Layer 3 of a small transformer language model trained on English Wikipedia (8 layers, counted from 0, width 64).
A neuron's activation on a vector x is GELU(weights . x + bias), where the dot is the dot product.

Input weights of the MLP neurons that the questions are about. A number n stands for (n - 128) times 0.0043.
n2 (bias -0.006): 103, 134, 156, 86, 110, 74, 183, 147, 104, 94, 154, 89, 160, 177, 118, 162, 110, 123, 143, 67, 113, 100, 127, 137, 112, 141, 122, 124, 160, 126, 134, 164, 174, 106, 131, 125, 115, 109, 133, 125, 113, 107, 130, 158, 120, 99, 170, 126, 131, 176, 138, 159, 125, 97, 121, 111, 117, 153, 130, 103, 135, 143, 144, 132
n5 (bias -0.026): 123, 97, 136, 136, 187, 70, 104, 122, 167, 109, 144, 122, 147, 136, 144, 135, 120, 198, 132, 138, 135, 147, 57, 167, 133, 152, 167, 81, 105, 66, 123, 143, 137, 159, 203, 213, 121, 180, 151, 137, 68, 73, 129, 75, 81, 169, 117, 163, 110, 87, 117, 139, 100, 119, 163, 102, 81, 98, 116, 106, 160, 108, 88, 162
n25 (bias 0.022): 123, 137, 151, 124, 78, 123, 89, 165, 163, 175, 101, 111, 109, 129, 110, 118, 129, 117, 128, 94, 140, 137, 125, 90, 149, 138, 170, 130, 135, 131, 109, 100, 144, 106, 133, 127, 124, 149, 90, 152, 137, 152, 115, 111, 171, 152, 123, 143, 102, 128, 135, 108, 129, 134, 139, 101, 182, 105, 148, 102, 131, 164, 75, 158
n33 (bias -0.000): 154, 135, 166, 187, 104, 36, 116, 103, 149, 95, 183, 60, 92, 114, 121, 147, 151, 152, 108, 149, 152, 190, 88, 69, 141, 167, 103, 125, 129, 92, 113, 100, 88, 112, 150, 95, 169, 112, 194, 147, 130, 81, 191, 77, 108, 166, 168, 69, 114, 98, 136, 157, 115, 162, 67, 107, 157, 158, 179, 120, 148, 210, 120, 59
n44 (bias -0.013): 85, 103, 131, 118, 97, 134, 153, 151, 137, 122, 157, 110, 99, 127, 110, 116, 133, 170, 123, 107, 122, 129, 128, 141, 119, 124, 119, 145, 99, 175, 104, 136, 143, 114, 159, 146, 157, 144, 59, 115, 100, 100, 132, 177, 144, 130, 105, 68, 152, 58, 161, 180, 162, 97, 138, 168, 166, 166, 130, 80, 106, 68, 124, 134
n46 (bias -0.028): 162, 8, 206, 109, 127, 134, 126, 107, 158, 153, 193, 121, 86, 107, 152, 105, 83, 63, 128, 105, 127, 124, 125, 101, 130, 100, 99, 145, 137, 62, 185, 112, 198, 81, 150, 181, 149, 89, 195, 106, 76, 144, 152, 142, 137, 146, 124, 117, 189, 155, 88, 123, 158, 143, 188, 102, 100, 131, 148, 92, 95, 175, 101, 162
n57 (bias -0.031): 148, 112, 57, 169, 132, 153, 109, 142, 93, 165, 143, 118, 111, 129, 121, 127, 124, 122, 124, 114, 121, 171, 148, 135, 139, 93, 168, 119, 76, 135, 147, 92, 159, 100, 168, 106, 78, 84, 174, 156, 93, 118, 118, 100, 114, 161, 67, 140, 122, 149, 160, 96, 179, 115, 125, 116, 104, 75, 149, 175, 97, 130, 108, 223
n59 (bias -0.009): 177, 124, 161, 166, 178, 117, 123, 122, 97, 122, 106, 124, 134, 168, 145, 114, 162, 139, 168, 84, 112, 146, 77, 156, 120, 152, 164, 82, 102, 121, 120, 111, 126, 112, 118, 156, 64, 136, 163, 110, 127, 110, 125, 89, 95, 172, 180, 149, 77, 144, 119, 110, 111, 151, 93, 94, 141, 141, 134, 156, 141, 118, 141, 131
n68 (bias -0.016): 92, 169, 154, 158, 95, 140, 130, 124, 128, 127, 114, 83, 131, 96, 164, 108, 186, 123, 128, 160, 80, 124, 119, 94, 132, 94, 183, 130, 120, 155, 138, 96, 138, 137, 97, 69, 106, 119, 97, 170, 161, 134, 111, 95, 165, 197, 129, 105, 83, 151, 170, 98, 89, 136, 146, 143, 148, 91, 128, 117, 123, 117, 125, 137
n71 (bias -0.013): 112, 131, 125, 167, 121, 91, 91, 74, 136, 117, 164, 91, 164, 156, 98, 105, 178, 74, 134, 159, 131, 173, 132, 198, 71, 104, 99, 179, 76, 158, 172, 115, 83, 144, 77, 141, 108, 93, 113, 116, 111, 160, 181, 138, 163, 140, 173, 87, 76, 196, 114, 132, 179, 121, 92, 118, 138, 106, 120, 105, 130, 125, 118, 139
n87 (bias -0.023): 130, 143, 142, 130, 159, 108, 146, 147, 106, 112, 122, 111, 107, 181, 104, 130, 162, 127, 59, 143, 184, 153, 139, 148, 57, 60, 197, 137, 174, 169, 101, 77, 189, 136, 102, 78, 121, 159, 102, 159, 109, 154, 111, 122, 89, 140, 180, 131, 128, 145, 96, 93, 109, 146, 100, 97, 156, 86, 154, 107, 129, 153, 115, 138
n102 (bias -0.025): 146, 101, 153, 138, 79, 25, 163, 36, 176, 135, 128, 139, 122, 172, 135, 160, 66, 141, 149, 146, 70, 131, 143, 115, 105, 80, 199, 153, 114, 152, 103, 118, 236, 156, 117, 93, 171, 100, 155, 75, 96, 47, 68, 189, 141, 143, 187, 139, 122, 132, 161, 203, 82, 85, 104, 99, 198, 124, 112, 83, 167, 150, 132, 151
n104 (bias 0.001): 107, 111, 130, 106, 112, 127, 125, 104, 162, 129, 132, 116, 118, 104, 65, 128, 106, 99, 114, 167, 159, 99, 130, 130, 129, 106, 130, 159, 173, 151, 147, 91, 187, 88, 133, 114, 183, 111, 82, 185, 151, 154, 151, 146, 114, 116, 109, 91, 111, 127, 165, 141, 145, 121, 161, 99, 131, 140, 143, 126, 145, 106, 101, 121
n127 (bias 0.024): 133, 140, 147, 133, 149, 130, 119, 179, 121, 143, 139, 136, 131, 130, 134, 120, 150, 133, 133, 119, 148, 166, 135, 120, 89, 130, 140, 118, 65, 177, 81, 167, 102, 130, 123, 117, 152, 196, 126, 120, 147, 85, 123, 114, 153, 153, 97, 131, 120, 82, 101, 122, 110, 118, 109, 150, 147, 136, 111, 99, 86, 134, 163, 104
n132 (bias 0.053): 53, 168, 133, 163, 69, 96, 145, 152, 155, 111, 114, 137, 112, 96, 121, 110, 162, 138, 107, 174, 136, 119, 144, 79, 132, 154, 133, 127, 120, 91, 130, 145, 171, 133, 126, 124, 169, 71, 110, 101, 133, 150, 134, 149, 171, 160, 88, 136, 150, 98, 124, 130, 157, 146, 98, 145, 122, 176, 136, 136, 114, 140, 156, 92
n143 (bias 0.005): 163, 140, 114, 123, 140, 153, 131, 103, 166, 123, 163, 128, 131, 140, 114, 143, 103, 155, 153, 134, 189, 129, 129, 125, 104, 168, 101, 113, 83, 156, 143, 180, 145, 124, 138, 163, 107, 86, 151, 74, 116, 151, 137, 135, 84, 78, 106, 120, 135, 82, 109, 119, 155, 87, 93, 125, 121, 160, 136, 123, 145, 103, 144, 118
n151 (bias -0.034): 132, 57, 144, 162, 198, 142, 148, 118, 153, 63, 104, 104, 114, 179, 136, 137, 132, 139, 113, 76, 126, 114, 133, 171, 87, 124, 147, 59, 117, 119, 149, 108, 167, 97, 186, 154, 96, 127, 95, 132, 135, 130, 136, 134, 107, 98, 142, 144, 118, 113, 117, 113, 127, 164, 130, 150, 125, 124, 167, 159, 143, 142, 118, 119
n153 (bias -0.047): 184, 82, 83, 113, 124, 98, 175, 101, 123, 120, 65, 143, 165, 82, 165, 163, 95, 87, 135, 77, 96, 153, 129, 149, 135, 123, 133, 153, 100, 108, 180, 101, 163, 121, 152, 127, 136, 98, 161, 100, 135, 87, 127, 147, 113, 199, 119, 94, 150, 89, 155, 141, 114, 187, 120, 146, 171, 113, 128, 135, 143, 107, 97, 165
n164 (bias -0.029): 123, 112, 166, 101, 152, 152, 145, 155, 92, 168, 119, 161, 77, 84, 63, 165, 139, 145, 143, 105, 140, 236, 109, 205, 100, 75, 126, 174, 155, 100, 133, 102, 165, 158, 161, 113, 114, 94, 150, 100, 128, 131, 123, 115, 132, 152, 82, 94, 99, 98, 93, 95, 183, 170, 78, 96, 132, 195, 211, 115, 177, 117, 62, 65
n177 (bias -0.020): 141, 172, 132, 157, 107, 179, 80, 91, 146, 149, 166, 124, 123, 167, 130, 113, 130, 110, 137, 104, 137, 83, 111, 137, 125, 128, 129, 120, 127, 112, 142, 152, 169, 113, 120, 132, 112, 95, 92, 91, 125, 177, 149, 145, 155, 133, 127, 136, 118, 133, 108, 134, 131, 119, 113, 119, 117, 165, 151, 132, 133, 135, 74, 119
n193 (bias -0.006): 150, 162, 116, 119, 156, 152, 127, 108, 98, 121, 156, 155, 147, 157, 176, 109, 111, 99, 143, 101, 139, 94, 138, 115, 132, 132, 88, 133, 123, 107, 166, 186, 125, 97, 185, 118, 127, 126, 138, 94, 82, 103, 179, 164, 131, 101, 118, 136, 153, 133, 99, 152, 132, 105, 106, 143, 102, 115, 135, 120, 127, 136, 121, 90
n199 (bias -0.017): 114, 169, 120, 175, 123, 96, 117, 81, 135, 107, 116, 117, 147, 90, 197, 73, 110, 106, 126, 170, 124, 82, 138, 56, 143, 128, 234, 154, 82, 101, 129, 74, 96, 87, 160, 80, 145, 113, 134, 127, 110, 159, 182, 129, 160, 107, 171, 64, 107, 68, 127, 154, 206, 181, 164, 104, 170, 164, 129, 165, 150, 105, 147, 104
n203 (bias -0.033): 57, 127, 134, 188, 99, 38, 143, 92, 121, 108, 158, 126, 146, 121, 149, 147, 53, 93, 164, 194, 122, 192, 165, 187, 114, 131, 135, 122, 85, 73, 92, 151, 151, 185, 65, 93, 82, 134, 124, 138, 55, 81, 175, 112, 70, 155, 84, 113, 128, 180, 123, 171, 197, 101, 61, 99, 109, 101, 125, 189, 207, 198, 150, 165
n204 (bias -0.015): 166, 97, 137, 101, 105, 74, 151, 136, 171, 144, 150, 71, 105, 96, 186, 120, 125, 122, 165, 136, 167, 98, 99, 63, 88, 137, 173, 157, 135, 126, 145, 100, 70, 100, 78, 138, 97, 126, 110, 166, 89, 139, 158, 141, 125, 111, 134, 154, 154, 126, 107, 129, 181, 136, 92, 170, 123, 115, 139, 124, 91, 143, 150, 135
n208 (bias 0.012): 129, 104, 121, 84, 144, 81, 149, 161, 112, 180, 159, 109, 83, 128, 133, 132, 101, 102, 134, 131, 157, 155, 192, 115, 140, 97, 97, 189, 173, 107, 164, 72, 138, 91, 123, 127, 166, 82, 115, 73, 123, 88, 125, 177, 131, 88, 128, 153, 166, 170, 140, 148, 175, 135, 105, 120, 114, 156, 116, 121, 88, 136, 120, 117
n221 (bias -0.001): 139, 118, 59, 128, 152, 86, 134, 130, 165, 181, 164, 114, 136, 151, 130, 87, 113, 146, 146, 82, 150, 162, 110, 115, 136, 164, 111, 142, 79, 157, 167, 144, 87, 58, 116, 115, 168, 126, 126, 110, 120, 69, 130, 137, 70, 153, 148, 164, 98, 139, 109, 150, 168, 194, 141, 130, 115, 160, 92, 154, 177, 62, 106, 96
n242 (bias -0.013): 201, 120, 134, 149, 175, 119, 130, 134, 153, 78, 91, 95, 91, 221, 128, 114, 112, 115, 132, 127, 132, 148, 93, 127, 119, 110, 139, 113, 149, 140, 116, 61, 170, 174, 135, 131, 155, 105, 143, 140, 111, 97, 107, 51, 103, 152, 152, 129, 138, 135, 130, 105, 103, 187, 132, 123, 102, 139, 119, 175, 102, 147, 104, 115

Each question shows a token from some text and the vector x that enters the MLP there. A number n stands for (n - 128) times 0.038.

" ": 110, 100, 105, 150, 111, 148, 116, 123, 135, 115, 110, 152, 175, 127, 118, 111, 146, 152, 99, 117, 142, 132, 111, 147, 158, 74, 104, 135, 158, 108, 125, 128, 118, 160, 110, 112, 133, 178, 127, 137, 153, 141, 118, 107, 142, 104, 153, 135, 173, 122, 136, 56, 117, 116, 152, 134, 127, 132, 102, 160, 124, 118, 124, 153
Which neuron fires most, and how strongly? n87, at about 0.5

" their": 136, 102, 124, 173, 115, 115, 140, 131, 106, 129, 99, 158, 125, 131, 117, 132, 130, 157, 114, 133, 118, 147, 119, 132, 124, 92, 126, 120, 147, 92, 110, 142, 101, 147, 99, 117, 140, 171, 140, 122, 155, 131, 79, 157, 156, 63, 156, 133, 160, 116, 132, 116, 121, 123, 153, 116, 118, 137, 107, 187, 127, 147, 137, 126
Which of these neurons fires most? n102

" receptor": 145, 122, 109, 116, 112, 130, 133, 159, 138, 117, 143, 145, 138, 128, 143, 121, 80, 142, 120, 133, 137, 111, 106, 134, 133, 133, 68, 101, 157, 113, 119, 116, 94, 118, 126, 108, 142, 158, 167, 109, 145, 134, 122, 170, 122, 99, 176, 139, 139, 133, 162, 129, 112, 75, 120, 159, 115, 135, 96, 208, 122, 125, 123, 125
Which of these neurons fires most? n193

"PS": 113, 122, 111, 144, 108, 136, 94, 126, 120, 94, 135, 163, 166, 112, 122, 110, 129, 145, 111, 139, 110, 118, 105, 128, 140, 122, 79, 117, 184, 142, 122, 117, 116, 127, 125, 125, 167, 142, 126, 89, 140, 113, 105, 125, 154, 103, 186, 152, 166, 131, 135, 93, 123, 93, 136, 156, 127, 158, 110, 184, 133, 139, 105, 127
Which neuron fires most, and how strongly? n132, at about 0.25

" |\n": 112, 89, 116, 137, 141, 142, 145, 146, 149, 153, 124, 160, 145, 101, 93, 123, 94, 141, 107, 122, 112, 108, 118, 131, 103, 107, 77, 121, 169, 98, 122, 104, 105, 147, 112, 141, 149, 154, 161, 105, 139, 128, 90, 135, 145, 114, 148, 107, 176, 144, 135, 97, 108, 140, 149, 166, 128, 155, 116, 171, 140, 114, 137, 140
Which neuron fires most, and how strongly? n46, at about 0.95

"|": 104, 98, 140, 141, 120, 168, 136, 130, 111, 152, 126, 164, 170, 92, 129, 138, 119, 125, 87, 145, 119, 134, 91, 136, 141, 104, 98, 132, 173, 121, 117, 134, 114, 136, 88, 121, 145, 147, 131, 117, 130, 123, 75, 154, 154, 118, 146, 122, 147, 126, 142, 122, 99, 117, 127, 167, 99, 166, 117, 186, 128, 123, 106, 123
Which neuron fires most, and how strongly? n164, at about 0.3

" ty": 122, 130, 78, 106, 107, 145, 91, 134, 137, 83, 141, 131, 166, 123, 133, 113, 106, 140, 137, 148, 139, 123, 110, 160, 127, 110, 70, 137, 145, 131, 120, 130, 102, 121, 119, 157, 150, 134, 120, 122, 123, 153, 143, 123, 168, 88, 177, 116, 155, 132, 118, 125, 96, 90, 134, 142, 127, 128, 131, 188, 119, 147, 106, 152
Which of these neurons fires most? n71

" game": 118, 117, 98, 128, 100, 95, 130, 141, 141, 124, 91, 128, 121, 115, 137, 138, 134, 152, 99, 142, 125, 128, 94, 133, 109, 127, 91, 143, 160, 109, 96, 129, 102, 144, 137, 127, 148, 161, 127, 112, 168, 135, 127, 118, 146, 75, 185, 133, 155, 130, 153, 76, 145, 97, 164, 138, 120, 151, 130, 180, 115, 121, 153, 139
The two highest activations, in order: n132, n208

"ax": 114, 99, 78, 111, 107, 144, 109, 161, 144, 89, 107, 152, 136, 118, 126, 123, 87, 139, 111, 113, 155, 105, 121, 138, 139, 144, 69, 151, 146, 137, 111, 128, 115, 140, 111, 110, 152, 155, 129, 127, 141, 142, 123, 115, 132, 108, 149, 126, 153, 162, 153, 104, 117, 97, 127, 139, 129, 166, 118, 216, 133, 135, 121, 143
Which neuron fires most, and how strongly? n104, at about 0.42

"42": 108, 119, 110, 153, 113, 137, 96, 139, 133, 123, 120, 150, 147, 95, 121, 102, 145, 158, 111, 124, 105, 119, 110, 127, 157, 130, 96, 137, 147, 131, 105, 126, 106, 138, 115, 121, 158, 162, 143, 113, 142, 112, 98, 133, 148, 124, 148, 134, 160, 145, 140, 59, 106, 80, 157, 131, 134, 191, 111, 175, 105, 120, 135, 160
The two highest activations, in order: n132, n127

" United": 134, 78, 117, 127, 131, 115, 118, 140, 120, 125, 104, 136, 130, 111, 122, 115, 108, 125, 104, 127, 126, 130, 135, 123, 149, 119, 91, 108, 176, 117, 125, 140, 114, 130, 128, 113, 154, 201, 130, 148, 133, 167, 117, 122, 145, 102, 181, 140, 126, 134, 123, 59, 98, 124, 132, 142, 154, 116, 112, 203, 138, 147, 113, 144
Which of these neurons fires most? n87

" of": 123, 90, 113, 127, 126, 142, 93, 139, 148, 126, 104, 129, 121, 133, 131, 138, 101, 136, 100, 126, 136, 134, 121, 141, 141, 108, 93, 115, 154, 127, 145, 132, 60, 138, 116, 112, 108, 163, 134, 131, 157, 148, 121, 127, 113, 94, 142, 104, 157, 131, 136, 109, 107, 106, 152, 161, 141, 142, 116, 222, 116, 160, 143, 155
Which neuron fires most, and how strongly? n151, at about 0.42

" sign": 127, 125, 86, 118, 115, 112, 124, 147, 134, 93, 124, 146, 143, 108, 128, 115, 109, 145, 121, 119, 128, 99, 109, 138, 138, 128, 77, 136, 125, 143, 132, 120, 128, 133, 112, 122, 125, 173, 172, 80, 160, 157, 122, 108, 148, 75, 167, 126, 173, 136, 153, 131, 123, 92, 164, 149, 114, 147, 121, 189, 114, 137, 124, 120
Which neuron fires most, and how strongly? n143, at about 0.34

"G": 133, 110, 108, 149, 107, 142, 110, 128, 121, 81, 129, 147, 170, 103, 122, 119, 127, 161, 116, 93, 100, 123, 125, 119, 149, 115, 84, 128, 171, 140, 129, 129, 106, 133, 106, 128, 171, 138, 140, 102, 146, 121, 102, 131, 157, 108, 175, 136, 161, 140, 111, 91, 106, 106, 124, 163, 141, 150, 124, 184, 140, 123, 91, 143
Which of these neurons fires most? n153

"at": 136, 105, 117, 132, 146, 116, 130, 162, 118, 88, 125, 149, 151, 99, 140, 110, 100, 149, 107, 112, 117, 119, 105, 146, 153, 147, 93, 151, 140, 139, 120, 132, 75, 128, 113, 104, 123, 160, 145, 115, 160, 141, 105, 119, 132, 98, 183, 123, 153, 147, 141, 76, 116, 93, 120, 164, 107, 152, 130, 187, 125, 137, 134, 141
Which neuron fires most, and how strongly? n59, at about 0.18

"ion": 142, 120, 82, 116, 121, 137, 133, 149, 113, 103, 120, 147, 140, 119, 113, 109, 85, 132, 102, 126, 134, 110, 116, 139, 149, 139, 77, 143, 145, 137, 106, 143, 101, 127, 125, 105, 148, 169, 152, 94, 155, 112, 108, 126, 125, 106, 167, 131, 159, 132, 147, 108, 138, 78, 152, 160, 114, 168, 127, 206, 134, 136, 127, 127
Which of these neurons fires most? n221

" the": 133, 96, 105, 161, 120, 127, 122, 142, 89, 127, 101, 131, 140, 113, 126, 131, 118, 139, 103, 122, 139, 131, 122, 134, 153, 100, 127, 110, 141, 123, 136, 141, 105, 172, 89, 105, 124, 187, 163, 120, 143, 138, 106, 147, 126, 94, 153, 129, 170, 103, 136, 108, 111, 127, 134, 122, 132, 124, 115, 218, 97, 143, 138, 149
The two highest activations, in order: n57, n242

";": 126, 105, 112, 107, 134, 159, 122, 121, 136, 164, 113, 152, 162, 141, 124, 100, 108, 148, 125, 151, 142, 82, 111, 125, 129, 106, 85, 114, 144, 114, 123, 142, 85, 123, 121, 115, 144, 162, 161, 103, 132, 129, 107, 132, 123, 91, 127, 128, 138, 152, 148, 120, 104, 118, 130, 191, 102, 133, 127, 202, 133, 129, 151, 138
Which neuron fires most, and how strongly? n193, at about 0.79

" and": 157, 77, 114, 146, 117, 154, 102, 127, 148, 138, 128, 133, 135, 110, 132, 148, 137, 179, 111, 142, 149, 127, 85, 139, 142, 127, 125, 131, 125, 120, 146, 136, 107, 130, 108, 114, 98, 181, 152, 121, 139, 150, 114, 108, 121, 74, 135, 127, 127, 122, 136, 89, 87, 116, 138, 149, 125, 136, 101, 194, 113, 146, 116, 156
Which of these neurons fires most? n5

" loss": 127, 87, 97, 111, 115, 103, 138, 157, 129, 97, 107, 164, 131, 104, 141, 117, 116, 135, 104, 167, 147, 118, 101, 130, 134, 130, 89, 131, 161, 127, 113, 145, 90, 145, 133, 130, 138, 162, 158, 141, 145, 122, 123, 126, 128, 91, 190, 112, 124, 133, 146, 96, 121, 98, 161, 143, 96, 161, 133, 175, 115, 141, 160, 109
Which of these neurons fires most? n33

" Before": 114, 106, 102, 137, 96, 140, 113, 121, 131, 119, 115, 157, 116, 138, 129, 125, 122, 148, 90, 136, 113, 131, 116, 141, 130, 109, 102, 137, 116, 134, 135, 159, 130, 165, 108, 120, 136, 175, 111, 106, 162, 135, 130, 120, 159, 85, 134, 122, 179, 123, 144, 114, 96, 76, 147, 153, 125, 157, 116, 188, 126, 133, 87, 169
Which of these neurons fires most? n44

" animal": 143, 130, 103, 128, 103, 140, 109, 143, 139, 116, 121, 154, 137, 116, 118, 111, 102, 143, 133, 123, 123, 120, 122, 138, 138, 127, 71, 138, 142, 118, 114, 111, 101, 126, 117, 118, 144, 165, 157, 110, 167, 120, 131, 159, 137, 76, 171, 135, 140, 114, 140, 105, 93, 89, 153, 134, 119, 153, 101, 221, 127, 152, 120, 141
Which neuron fires most, and how strongly? n208, at about 0.15

" p": 139, 113, 93, 150, 106, 160, 112, 139, 131, 77, 142, 151, 164, 125, 123, 110, 128, 141, 119, 106, 121, 117, 117, 130, 136, 90, 81, 143, 144, 124, 127, 140, 109, 138, 101, 131, 127, 149, 157, 109, 153, 144, 119, 125, 161, 85, 176, 119, 163, 113, 130, 119, 130, 117, 121, 131, 111, 130, 109, 203, 123, 145, 108, 157
Which neuron fires most, and how strongly? n177, at about 0.29

"yn": 96, 104, 97, 115, 156, 139, 95, 142, 98, 97, 113, 142, 149, 123, 115, 118, 81, 143, 118, 113, 139, 121, 127, 133, 134, 161, 74, 165, 137, 147, 137, 141, 116, 131, 126, 110, 145, 172, 113, 107, 137, 163, 95, 124, 124, 108, 176, 116, 155, 149, 130, 88, 106, 120, 140, 147, 120, 137, 143, 191, 140, 126, 130, 148
The three highest activations, in order: n221, n151, n193

" natural": 136, 88, 128, 118, 123, 115, 128, 173, 109, 109, 132, 140, 125, 111, 136, 117, 112, 163, 104, 116, 130, 125, 120, 113, 138, 158, 105, 112, 150, 127, 108, 134, 82, 126, 110, 120, 140, 164, 177, 145, 159, 125, 115, 131, 120, 82, 187, 124, 139, 114, 154, 92, 105, 107, 115, 144, 126, 139, 113, 201, 137, 152, 142, 129
Which of these neurons fires most? n33

"un": 135, 79, 126, 116, 134, 131, 129, 160, 122, 87, 115, 147, 136, 131, 129, 114, 117, 145, 89, 117, 125, 124, 115, 132, 134, 156, 81, 153, 132, 164, 126, 153, 65, 139, 96, 113, 137, 172, 131, 127, 151, 132, 105, 124, 131, 109, 179, 124, 151, 145, 130, 79, 125, 102, 149, 155, 133, 146, 132, 190, 127, 120, 107, 120
The three highest activations, in order: n221, n127, n242

" court": 138, 111, 97, 149, 98, 114, 108, 153, 142, 122, 115, 140, 112, 118, 116, 130, 151, 124, 105, 121, 112, 125, 110, 120, 138, 152, 95, 129, 152, 132, 128, 129, 91, 130, 120, 126, 126, 190, 163, 96, 176, 137, 126, 103, 134, 88, 178, 157, 146, 123, 140, 81, 107, 97, 143, 120, 119, 145, 125, 204, 110, 141, 146, 138
Which neuron fires most, and how strongly? n59, at about 0.39

" expression": 117, 109, 122, 120, 81, 126, 125, 136, 149, 122, 144, 151, 136, 109, 138, 104, 116, 143, 124, 154, 93, 122, 102, 137, 154, 120, 89, 135, 158, 128, 108, 102, 108, 150, 107, 120, 159, 133, 135, 116, 137, 130, 89, 134, 132, 76, 180, 130, 149, 112, 173, 143, 126, 89, 139, 155, 116, 155, 130, 192, 142, 143, 104, 125
Which neuron fires most, and how strongly? n102, at about 1

" earliest": 131, 96, 118, 147, 138, 111, 90, 171, 108, 129, 130, 155, 129, 110, 133, 108, 145, 140, 111, 137, 123, 120, 138, 150, 136, 125, 119, 121, 156, 97, 119, 130, 106, 169, 115, 94, 144, 185, 118, 112, 151, 157, 108, 111, 130, 79, 181, 119, 164, 114, 124, 92, 108, 107, 132, 130, 134, 134, 123, 192, 123, 133, 109, 149
The two highest activations, in order: n87, n242

"og": 112, 105, 82, 129, 122, 137, 104, 170, 141, 83, 117, 156, 145, 115, 121, 120, 97, 141, 121, 97, 140, 125, 123, 135, 135, 145, 72, 147, 125, 123, 127, 108, 96, 132, 134, 108, 145, 163, 143, 101, 153, 144, 123, 138, 137, 96, 168, 117, 142, 144, 143, 91, 99, 100, 140, 141, 118, 172, 129, 193, 132, 129, 143, 161
Which of these neurons fires most? n221

" cases": 106, 106, 92, 138, 82, 115, 128, 131, 134, 132, 95, 160, 126, 113, 115, 118, 130, 132, 144, 182, 149, 118, 114, 141, 124, 117, 75, 133, 138, 111, 117, 143, 126, 168, 132, 119, 148, 153, 135, 105, 153, 140, 138, 98, 118, 86, 163, 136, 146, 114, 148, 105, 131, 90, 130, 117, 128, 133, 145, 210, 115, 133, 138, 146
Which of these neurons fires most? n203

" mark": 101, 93, 79, 132, 107, 101, 125, 133, 149, 103, 101, 153, 145, 116, 122, 133, 104, 139, 117, 152, 142, 121, 118, 149, 115, 118, 79, 156, 153, 131, 115, 141, 113, 161, 137, 123, 146, 142, 124, 133, 150, 158, 103, 119, 142, 83, 170, 109, 150, 131, 136, 126, 133, 110, 145, 131, 111, 137, 134, 220, 121, 121, 133, 113
The three highest activations, in order: n104, n203, n132

"22": 114, 98, 100, 144, 115, 131, 94, 134, 117, 135, 114, 171, 142, 114, 119, 98, 138, 163, 107, 112, 110, 119, 103, 125, 175, 120, 99, 130, 146, 128, 119, 120, 104, 162, 126, 113, 152, 153, 138, 119, 147, 128, 106, 123, 150, 113, 151, 146, 157, 153, 129, 73, 117, 98, 157, 132, 121, 167, 111, 189, 112, 118, 112, 165
Which neuron fires most, and how strongly? n57, at about 0.24

"ura": 132, 127, 120, 119, 119, 132, 123, 142, 130, 89, 107, 180, 129, 122, 126, 104, 83, 147, 115, 142, 135, 115, 110, 140, 138, 147, 79, 142, 151, 133, 113, 134, 99, 138, 111, 124, 145, 159, 152, 114, 162, 120, 116, 139, 123, 98, 143, 137, 153, 138, 155, 76, 101, 84, 148, 155, 119, 161, 102, 201, 120, 135, 111, 139
Which of these neurons fires most? n242

" comfort": 128, 98, 96, 104, 121, 110, 141, 151, 135, 84, 111, 159, 130, 97, 124, 116, 125, 134, 124, 139, 145, 114, 121, 137, 105, 135, 96, 161, 151, 121, 107, 136, 93, 120, 109, 126, 138, 162, 172, 147, 153, 153, 116, 127, 130, 60, 189, 133, 144, 129, 151, 125, 115, 96, 131, 136, 122, 142, 139, 175, 111, 154, 138, 123
The three highest activations, in order: n204, n2, n208

" function": 117, 117, 132, 130, 92, 107, 142, 146, 147, 115, 146, 151, 127, 131, 116, 105, 133, 128, 105, 147, 118, 98, 120, 113, 131, 129, 80, 134, 160, 120, 107, 134, 107, 156, 95, 109, 162, 159, 140, 90, 124, 139, 109, 127, 126, 79, 182, 145, 147, 140, 164, 123, 142, 87, 152, 152, 114, 141, 123, 187, 147, 128, 98, 146
Which of these neurons fires most? n208

" or": 127, 102, 96, 155, 114, 146, 112, 124, 140, 152, 130, 143, 138, 110, 132, 125, 123, 159, 116, 129, 119, 122, 111, 156, 164, 90, 100, 126, 122, 116, 147, 130, 131, 169, 101, 128, 120, 170, 136, 123, 131, 144, 118, 105, 119, 77, 148, 136, 143, 123, 136, 113, 115, 102, 109, 160, 110, 118, 105, 210, 121, 149, 103, 171
Which of these neurons fires most? n57

".": 103, 102, 93, 158, 112, 162, 101, 103, 124, 128, 117, 158, 152, 117, 124, 109, 143, 159, 128, 152, 126, 108, 102, 140, 152, 117, 90, 132, 142, 112, 107, 109, 126, 160, 107, 119, 132, 138, 128, 97, 135, 129, 133, 115, 165, 100, 158, 130, 150, 130, 126, 116, 121, 102, 144, 157, 116, 163, 106, 204, 109, 113, 123, 167
Which of these neurons fires most? n177

"More": 121, 98, 109, 127, 93, 155, 83, 131, 129, 102, 141, 168, 135, 129, 115, 114, 147, 137, 121, 112, 110, 120, 120, 152, 130, 116, 117, 140, 146, 134, 117, 143, 109, 153, 117, 118, 160, 154, 127, 100, 150, 118, 84, 146, 167, 102, 153, 125, 146, 101, 146, 128, 92, 71, 145, 160, 110, 127, 144, 191, 137, 131, 121, 157
Which of these neurons fires most? n44

" an": 128, 98, 115, 157, 133, 141, 126, 166, 106, 132, 125, 173, 160, 133, 138, 139, 114, 142, 116, 126, 107, 115, 101, 131, 145, 121, 118, 137, 133, 123, 135, 150, 84, 148, 89, 99, 124, 154, 156, 93, 159, 132, 88, 144, 126, 101, 163, 136, 167, 110, 144, 122, 104, 115, 137, 98, 97, 127, 104, 197, 100, 130, 134, 143
Which of these neurons fires most? n59